Layer 3 of a small transformer language model trained on English Wikipedia (12 layers, counted from 0, width 64). Numbers have three digits each and are written without spaces.
A neuron's activation on a vector x is SiLU(gate . x) times (in . x), where the dot is the dot product.
The model reads these tokens: "'" "an" ", " "China " "Hard " "W" "15 " "Singles " "and " "dou" "bles " "draw" "s" ": " "Al" "ina " "T" "ik" "hon" "ova " "7" "–" "5" ", " "6" "–" "3" "; " "H" "K" "G " "Sh"

The vector x that enters this layer's MLP at each token. A number n stands for (n - 500) times 0.015.
0 "'": 509460554350461380420304449511561412607476405566565607529490444643459507441581474496575413634527501638482450415648477496637623417477539358533426519484463449340550503790670413327572703613420529
1 "an": 465515523335513582475505613575586536520503602503561680535552329592413462494408412354643690422616450454418456295428520402470575264435516566335279532603498434326514561826570495580466576544509399
2 ", ": 516630463296540407491504517541460515537434557778439524415605557590388495467462473437593424476473462505421398597442575578647625388420490460484575454412526482392457475612543570534433635517489434
3 "China ": 540580553267415384576607434601518589506508561739590462406575314554432415463420636466483503417506546509428483438399554479608661418599540331582410344438455409531536630555685593509325663524473487
4 "Hard ": 449531493438379526597457499582441668634521578703597422617514576572466359446412541561529527458495702449303442392444501284565712428590472435668417374431488442597500486574545523540414609537300390
5 "W": 403648455491538364391538499379487593578591533554603488577523337500507397540546261550553545350505410426344447595494466504661602447584505499594285349337344356558514637815601565543678622419417475
6 "15 ": 406459469346408560535682399554391547731399600864469448566429454514495286466646543416529416541622419493396475503475617437647465421647444460535423388399511482510454442637565564406414514530413562
7 "Singles ": 504419489386438609619531440545566618547593576678639389553568518491593397409509614573472429565429582510328393563392529455628587544446564320661332404464423430445554582632537362521321542585350359
8 "and ": 460639346313397474518420520480465602542516469742521485407553505546477434418619483552525467464554503398361463397527604531566634412557541491575541557385430482461518531600403533525356544645454447
9 "dou": 521604453438440713493388470580435532506460526314630675450490368537581468601454345478461560518451382415263563557406610501556708414610446461502509417536566309383572483655470433508348733538420501
10 "bles ": 490396501336378510570515398502435684646486601740567443506609611527579372390518710415587523507526507519347510555466498506471567434508483406613440406383450396431421559614590469517396686481398337
11 "draw": 483651526374582550425466440480403590564524610440602498450469468520566434261447468396459358501609473476264573580561553497386596370494581374501420583449622351398481573765489526572463616373401581
12 "s": 555504512431535621350566409619495535516547572501530559488623455619455409582574483373394516444494512358373525527445601536510523361413657505363256599377349375312566438717616482646533502482465472
13 ": ": 490482529396440443682496494497470597518352436707487421462620524558435487387454578505576413465551548386371448670373547531607616419504525598535416435438461499403588461620516470563486533639387396
14 "Al": 402509463476305640487567545484393502317453632513641565527535370462460497520495411609587553307444537446298621449537468586440693402503583494455260553446450349628371496969539484556471542690348347
15 "ina ": 581422525185413504557598625477519638588452621848493557472507497662574442489503542484507428348459560452440445454505599435563517292582468396577488320461495351480455574716398381560351541545457446
16 "T": 507505446521441601348479497539471380568448554597575515528547287519374401581595340596588607296503473577285361455600518514585669418443543536648237454409325381468548626837596516465703522474503418
17 "ik": 555744620325449556492435622502497522559390566490628580471492456533485379411526541429436454435589428438402401463521579495515455430497512488504172395577417301373493602908561496613545474619477591
18 "hon": 645598574475480592481621555494516595472417586336542532524606351462395446450406506394412417601560432453260557464624443500491670376533528366435218518565379249476464519873550556596490559492537440
19 "ova ": 543420580275441499585641552425570576588478591864467523428582553528534445369504553344427347405560513459417456506545639322571637428639430429649432449425514394477436684718539470542340492467498335
20 "7": 445400564346519609533510479591503410546558568606603465527414281511516419425568553552492551420648601480298400562312467495623587370369437569491475508396473381442489506687517525380707494638386593
21 "–": 367594541341506475621454355554536500647387506591560406616522476434616469521530431545575424413512589493349330528422641508546462461528536542508499596369609491422404608695465490405497424635376508
22 "5": 464400537390562582527503474626491395527592539662620441476428300518516401372493550585454499463610545591302402521381528435570574377375429577448484547370479375420510608683594547472698518605375595
23 ", ": 504668476317534448505495487562412507558382561763466456432580527568431467450483454609594359531487481482424448598455618586575566384369557448454568469345514450485433557635517551562500602562529476
24 "6": 452381511340512593525545393599448384543614558570574449500423301475563428419517595570503586431608584555293386545336493497631570345386450559486480503443436420451505541660548523482697526614374625
25 "–": 377586506339514472604491329546500484639401502552535387604498469427610468564516448552574435427502615506362312552430650515519449443539551541505482586386584482428409618724464497462491436625420525
26 "3": 411351607397579587515537413495498416511522515617578478509431325508523405444505454573433478489622595549339404539389637466614638422454479604470429547377415318383559609579532537494685503627430556
27 "; ": 385584498320505551671534456486455536488439474694453435378605593583485411435374479531570467529517527532365493655451664532592670351474530471553537427428422564495479454732515409588556542575448414
28 "H": 479684546539488513395527611471499444534417558584522518598537245574436346548538385649482577299472373500391408513446417582584677377443519618548342476422262352503473486620650549567650657543423406
29 "K": 388658472396458470442476564583475412742512641556595645556449347491494389487535475496489518325480478524448377441433558463670566517520550602553214451426340331434513642738537362456654522558571501
30 "G ": 458458432350469509618482459419506567716447536909456506500598435603535482572640546541524300406558528482491469533389533344598564443535552496695331304350421441458452539683498539603390432473494437
31 "Sh": 390696474452447611406482452389491508477484568543543545616540247491409388601591369645466462298431318452369464436557470615662605465536538525615262553427424342567448743714707515591503501524477383

Each question shows the input weights of one neuron of the MLP. A number n stands for (n - 500) times 0.005.

n104 gate: 537610580381461491450588305405463634423538506454521385622293421596339448586650625481429589397388592434658729372447523314662449442431393550440548328464458483530592474456535514496516392541723603
n104 in: 551458420612594428345362514400660533418434483687371441452365499353667551542501446525515479500349513401442471628575459534456470356539373420415404571698527450626419652430327443379593597705448335
On which token does it fire most, and how strongly? 15 "ina ", at about 9

n52 gate: 467596398511364481503418410527525512708592651504471464448264455547459369497542428679529514513530529548570616504454490529637486572574631554404473272472368461626495584413365594478557187495673596
n52 in: 443728439479424672488612551586465430558533545467542599705370388341362485600459447695698685410458599399426420650501527594562390772370664479506578260445381608525760450447634647460635341650434530
Its two highest activations, in order, are on tokens 29 "K", 5 "W"

n25 gate: 572431524557381501483312412319417594547463631507178415466466454531542615357476456212586477309560387336559545532524460446305604587452590532504537506484376589501463493525631497594492535314513543
n25 in: 538315665485444626631435383494352651635396628563449672596427421534547376283508376389564515411429471501524493252411405578489542650524629693371493626401305503451531559511609341661616451169431584
Its three highest activations, in order, are on tokens 11 "draw", 10 "bles ", 12 "s"

n70 gate: 481416415540317413423481456448489379600610458522578426594344346377371558700475471662622539448443511485559620599411447423695560691341543653553450185599387337532562496529492524397548455442635546
n70 in: 612594644556478426342539441543614298608695518476599490675360520540509728373425466445513682237434484478290430508495463649568535585315731380467664601739641551519472448664682499307698391475570477
Its two highest activations, in order, are on tokens 16 "T", 29 "K"

n116 gate: 626655586508405634729451512524528326416547568646397488328613454388484549610331365375586489687444415633376501591612573260597496521506747606477610489470555547366417398495427427574562481416355649
n116 in: 532458520513395660441453438573538569536466618463420473483606658603476503681380420513474420375602516453462369482403537521417585385825320307427601314502230520708461391496445708328565501598569354
It fires most on token 27 "; "

n51 gate: 488487545527764488683654594473507399398521549548637337465368666560615489678364601314571574605512518690379394626481474619593416550404695698531559665542479495593626564524605522680418696249755554
n51 in: 438412459441613570626746491500511448401651667529657469638369739448589344598514579605374692518561626297554486664614699735866343435444530609497390463529661577487729504543729532834512577512676537
It fires most on token 27 "; "

n156 gate: 509376382357462563407483612433647590430554513477402501407439604455455425490306302425387348492495457507644444359452526358499373384430247504521488483403550300395633435375282479358438405407555511
n156 in: 502550411422649515407528408572536643340350478486346479421427431373592285527477483746273533699544653209467387415370651245570450591551409322418391299506504348556525490355370468480476545396853580
It fires most on token 15 "ina "

n78 gate: 559424457500391577601587574363466424377414483257668418479607447432526503477697377444423575610461501540468415328599532471630407448441477376589559470530426539577251570504457460488492525563434374
n78 in: 416451371411256457447302456338500671408465410480499685510651343543614425611342637294370377573458520737427492528551436566497520697632618511693504692509517480542557629419580621507515564541639477
Its two highest activations, in order, are on tokens 31 "Sh", 18 "hon"

n13 gate: 369367382522413463556342523425661417303521439740509667389393577352462585512395427389608517557365380543373464408636428322467411494458359491529645474507493425453500416515501473433423475522584411
n13 in: 496581460502394469603431603539659604628512356600639505511537513546578707470398323196537578461549396543606563439646248420683453580410443500526776415593431528489457491541478470356623461552530369
It fires most on token 0 "'"

n177 gate: 498583245668533726440475444555531321462556446632363350459343523603526437441420575386377486583317472487717415454653369448433460553646341454304458494454619474555567542517390612444492448500482418
n177 in: 435514197454500668425426371526428227530464445514312412588513515741596343486335515478447586539278346463598490457439473393365533339514338554321478596455545297462490516564382545493521405573572548
Its two highest activations, in order, are on tokens 6 "15 ", 19 "ova "

n43 gate: 528459733618554511435614661444471502487500590576372395646473576444522591589206583530549220466573611669348469480394450535433443532650549533415421474512585548433603519481548397592539354477490525
n43 in: 529455638559498591580512631403381514603414574703327502523591453504555599603314550581528171456576476634449440446295391530415475535536524536398432442518518622480580545492387477683561467389461562
It fires most on token 13 ": "

n1 gate: 588399388430530330638479379560645519455614544345344500369393376668507562726488414616439506344615452626584469552486315428392549605598466463498464488534412360501427545436480508662456379506478382
n1 in: 538509518490497482688559422726663457639476521514591631537735542632517387637566426708522586465542556739670522441463383630455594443605628444601592368709687493538675435594352474575463382583595537
On which token does it fire most, and how strongly? 30 "G ", at about 24

n164 gate: 335536562578454425482550473601462390550724376341357494499626462541391692514722541667635578653410477528461587656630533353538537570526539604652294530467682621627425580439476542640511565560637448
n164 in: 378584451322400387383447451482581294431376609282335382407470405632376594333737566471420377401555661458520315191473402409223518439477440560355458551590533436535615254581739407373424573449561387
It fires most on token 16 "T"

n103 gate: 455454403447420536580465516526500535561539555564343629497380470445418453646515363236364332616657261641635619525469464419573309617425481405466543580433506335554633406568430483404590425304447558
n103 in: 396580644315532429393424604327245509450357328602353679473592424476657426578482459427526448839588467463318789529391324433637289376824662493381612562568373253448468483412515596504490195525439544
Its two highest activations, in order, are on tokens 6 "15 ", 30 "G "

n110 gate: 577385363530589376533568597604481529279568606524567286457557383424589421368531529586503498475483539520469458404414644485410572665483734355544430427626488643460449667504424523385539575347633580
n110 in: 466543546505582373662515335464452468400529503461698439420302498459430521286544544349519591393476620417347575546646564407542505602568582415372463451572560516454599743420531495253469527524451451
Its three highest activations, in order, are on tokens 3 "China ", 7 "Singles ", 11 "draw"

n28 gate: 488330482490518312562430460388396522570480670552449437273576601330435495475534371163402172320530437679523583279328406326624480500489445538395438225504496509470424405415413407481381515256559512
n28 in: 464374578495753543562501429502373385646620660504746448478705364488437385400245365457487150409563453632700461647467555369462403644403507561427601155604683515551632502444545546556487645412351607
It fires most on token 30 "G "

n37 gate: 734612311476560469290344386667485523399581586603515492516377388441425524477469482401631565601400653410679575586510491443516676522588591566487610582514501536437424563534385425575545552401467696
n37 in: 488565475463685442566400652332555402502420478612493516579488543529417315445186598544523470440579286477440569456555612519410441530551437496455722554498443627447664482534611382549506487365570520
Its three highest activations, in order, are on tokens 2 ", ", 11 "draw", 23 ", "

n55 gate: 679502536410625380379605337354739264460559339408536573550278658339542592520411613684573569443364611494475294616472569518223507508453483473460509398459470677503650565616482482671533383474497430
n55 in: 426977417561483531548711617419299896375102261332443363793461471461548227646450307342297396318365564434730406549537483453499210644544429542522690439509557436152348562436472273423454416552180455
It fires most on token 25 "–"

n54 gate: 470591477533560566413589538523482624487589518428633621830568431468584385542478440495349480379598532628567454507428438534484527237492517507675481549359525629463524531527544557446427498553469506
n54 in: 525471667659563395513408389548571518442495442565539535662511444385512481378346387632445467565518449335531573513489436775581381441472384437592607474465542324417675454488527478344503506406409458
Its two highest activations, in order, are on tokens 5 "W", 28 "H"

n23 gate: 449380511594452476599671453515570442431482636444492389519758687596414428402605498447498502725540480462480570343463589556348581666414534638511494604422614506508354468556395563638597597443568496
n23 in: 527441562520564444633502485579497340634451593431596420718583542411488443314414586321566663523395377404468588439534548609576453510530694515541408689451631591277482414553502732489658455509672518
Its three highest activations, in order, are on tokens 12 "s", 18 "hon", 11 "draw"

n190 gate: 427322452529639495532499504404576540434294608669769442605508476533501358424386478570467306621491405413486713506574503288505565528544544577594611404598606582366529575459474528399427564354510599
n190 in: 665465385591231505437468340542441452442778337309296551369455428465424515434560611401598488473475404563507446680451656695589606452514475646470391484478373470629353386477473388777501354614336466
On which token does it fire most, and how strongly? 13 ": ", at about 12

n8 gate: 435542464587481555405436456503604372468392408488727321352517446467490512605491470405442506533613467481368627394536527353504494429557488432646557433606418456517382320482368566328599645373600474
n8 in: 524558334502531661435368489472561501451463571469494363430557529527458446471448351528308653461465541469380598413513359428494457536536377422558669531497396483625377398639385627411582600430638490
It fires most on token 9 "dou"

n163 gate: 502507555603458544612484346517500472427426529615670443383545457491427418449569436399513445660405394472483540491585505380361552495422572719636401523510355486578586444503382461552438797523735373
n163 in: 597632454361583450575425561616446481466814586561520616625524611570505637379666471555486542360517422434436435538641558466632371627546592430504593494341424568452475700540550360588606435604441542
On which token does it fire most, and how strongly? 8 "and ", at about 43

n88 gate: 532520398423463345515528606550495697369413510288514295481452382435593364491402443539569365667445458546551450415386680445458214469588488503673451483451466640469515600542412359551416499432603451
n88 in: 362630420481485353225471570500614434327290508380562269546557597449585447455153616484506274452482533420452613463353418472364419263601543629548347471319273677536488475446589508196577550474631575
It fires most on token 25 "–"

n140 gate: 485606504683609396423453521473473637435455538530557591504600393532506537624513524592368406749333594378412591360563478477645496464381513768481430363548685459667331518460525631497640735612685480
n140 in: 574672587560650552483505391679514534565472733396408524526662487561520326608478658685540561537232501585546756458731486526547639429509521735417478489316523655499592547507446565387561554584438708
Its three highest activations, in order, are on tokens 28 "H", 31 "Sh", 23 ", "

n119 gate: 593428573654564496346391495496856560473569413396234460396468644467513382359552362601472550561455494553538367463496530632513383401660314432388360339218453442374447393519374459626532442495625322
n119 in: 338631614502422294592434470538415597611445561460596496643582406623763667437475574714739611649433493430487595389566509522358505418668506419392586635336468599557461780585541552588319604595600718
On which token does it fire most, and how strongly? 5 "W", at about 12

n11 gate: 537670678388717490484440486513501582520470504607767567558540592593725667541561526558658380613587508506652533542583599576707531429488643541411482504676626493556577443377563523512516434529687643
n11 in: 546527431477631505428479496578424519637413428517717567529611591697528504422434660683618744566575624432474646743697513712413631563381778584577571465628514553560402645491499596603322561596464609
On which token does it fire most, and how strongly? 23 ", ", at about 56

n32 gate: 611552577415462602614479437605663575538572545531628547648647603446575451457604475726536516658579480539500428465489478647553418744672342391556446686535497511593407428457407564649518587575644494
n32 in: 505527374445304492474625480285294509414549351536535511516353454485574487628464499456570574645545546510492471548494693275529454362426556499551621316409362706432417481476565511446571499490613275
Its three highest activations, in order, are on tokens 10 "bles ", 8 "and ", 4 "Hard "

n100 gate: 370569536519335519448746490532608644547467522313550687622412520551534389600588583505574722363421638398585482557610349584596570378628480602537526575491570633473484566388678535462641412487430538
n100 in: 462637729515342564493646435470614329555510459272382679439390471696545434632509382506583609443681603623611472621663402604497683501524604541610427575578605482424627554510531471434392682320387538
Its two highest activations, in order, are on tokens 28 "H", 31 "Sh"

n172 gate: 620438378613524528296469437424464499418473445435592442581597388515329504635493362504456440395513500586385378585457423453387610482387416435404379501671463513497600533490583563447559584518481653
n172 in: 343527561504500468551526411463471466569450390567509564375618483587486479441627524339689457579477550461610442403557512464452451444666484519570674571465658531517462518558313366419511309639359291
On which token does it fire most, and how strongly? 0 "'", at about 18

n101 gate: 404378677618508326620494580527573599494476433533662426503616470340541427585564482337632578379414556520440579452662292480646526579432523487463588377531591433514380354428542412361509602338370500
n101 in: 675450519527414689444572556376259556416498643538557593656530448547579623401570395680528536285568502532587489649500395458605429283293576358328458381489471573423539499540467498518462557409464649
It fires most on token 5 "W"

n86 gate: 573611632517651641475589482553524642469442378508583532622496500327583598430463466812691501693271390406576443329573576557453334397416371518503547515531476631420537651552674505459493496538282536
n86 in: 565600556523593430575409695431594514462512485351529494481448532488468572665589545572406417368423503414435187463514489407488512638438495351569455555357615551697651602630473596752525584613472703
It fires most on token 31 "Sh"

n155 gate: 477529527671549611574539352632523506537469583400634384471510436491493613680520398522548707489480384546428373652533353359377531565509382520410498318499366387491491330501615463642363548482470484
n155 in: 300600469584525597495591490627469675520401513459496382424531446306417690627501390430520638441437398531555303561414408397492547519415217580485517180450380446619515376540621384590360609514600549
On which token does it fire most, and how strongly? 9 "dou", at about 100

n89 gate: 588640640627556461475431574503496591434577398650752485395449606527629631453542611374530444639577402400448661258571474503466514578579542570509478502428639657516331472444533671648716554634572410
n89 in: 641756431541358523505673650591507665382636476592598511492582783502520643692490562283554611567461611464641404553693514638579603574512553656492486569462467642635543506591572558575633614844621700
Its two highest activations, in order, are on tokens 8 "and ", 17 "ik"

n98 gate: 448502532607517600464430553513830765339480642448630667604451510505591480597527657587505580352731485504564601524541410557482592497502601535525438445374652688519455425507546436558446512594253509
n98 in: 457631619655544657364421392381470498428515446342602487627470326613437444614513578547458501596720487435608432511544499661575639512431424464390472448493612546577412498498512609332478628633443490
Its two highest activations, in order, are on tokens 14 "Al", 31 "Sh"

n165 gate: 230508590468495464480294657482706490477393333540619376530431408337493382535497482560515492602457408575508689504579438446428403577407435481481469310444523549249382497395467519525613622498267340
n165 in: 506429689511490504532583400728391494434417374629612532614523539570442452508421455500633778549569271658232438522553697580518336510466423479604570381501376393486499295400636566310430440374550391
Its three highest activations, in order, are on tokens 10 "bles ", 28 "H", 0 "'"

n94 gate: 554434415570430448456310536377565497490525496490460357593500611491527647350586414313472484432647505447325597487438469283513519565333521490452418475546480799604228434533597332494634463327560409
n94 in: 570499492460477386488375647221428462325662477588386357424579456512572462401575441103463325304636516578312561408413530402565385449563368473438658690514572613577330468486561376562705566305557339
Its two highest activations, in order, are on tokens 19 "ova ", 11 "draw"

n59 gate: 560562677627513738409436426380380518451413459531550542464381453547620531493549681614423482538537543436543435606482583512284490308468446523444396658566332498338423522526353465592479595316427483
n59 in: 451649329500439660435535651445534624493494451335434626674303531461360362435489475644152476443562493322453589509396563391436486378484573413513583571533517416460457497566467365435428414533435659
It fires most on token 11 "draw"

n66 gate: 518674746454442490426444408547581563453511553393571524529393471521503385566481478588490508441450388468296586441491505282494548341543413582478275386552566447471375477333725488469544392567508485
n66 in: 533695505382475490294355545543591535425434445356636455538495441525463404496612487617565498525501440373330565551609562417369599395499344573420421429650508442490435584442564544507524411619378463
It fires most on token 17 "ik"

n188 gate: 645498475566622364224606633487382639494555410334333404632574529495487445490624535555645433685397477309583482507426653544477375467531547522527550639467439443535550672430346471651556483583666456
n188 in: 535340389539393459570745441421646304299495367569349558352557519524692363515617549548533510456449432457469254534508521203412289498398661275699357572644329406226493604497484622483390578421659544
It fires most on token 12 "s"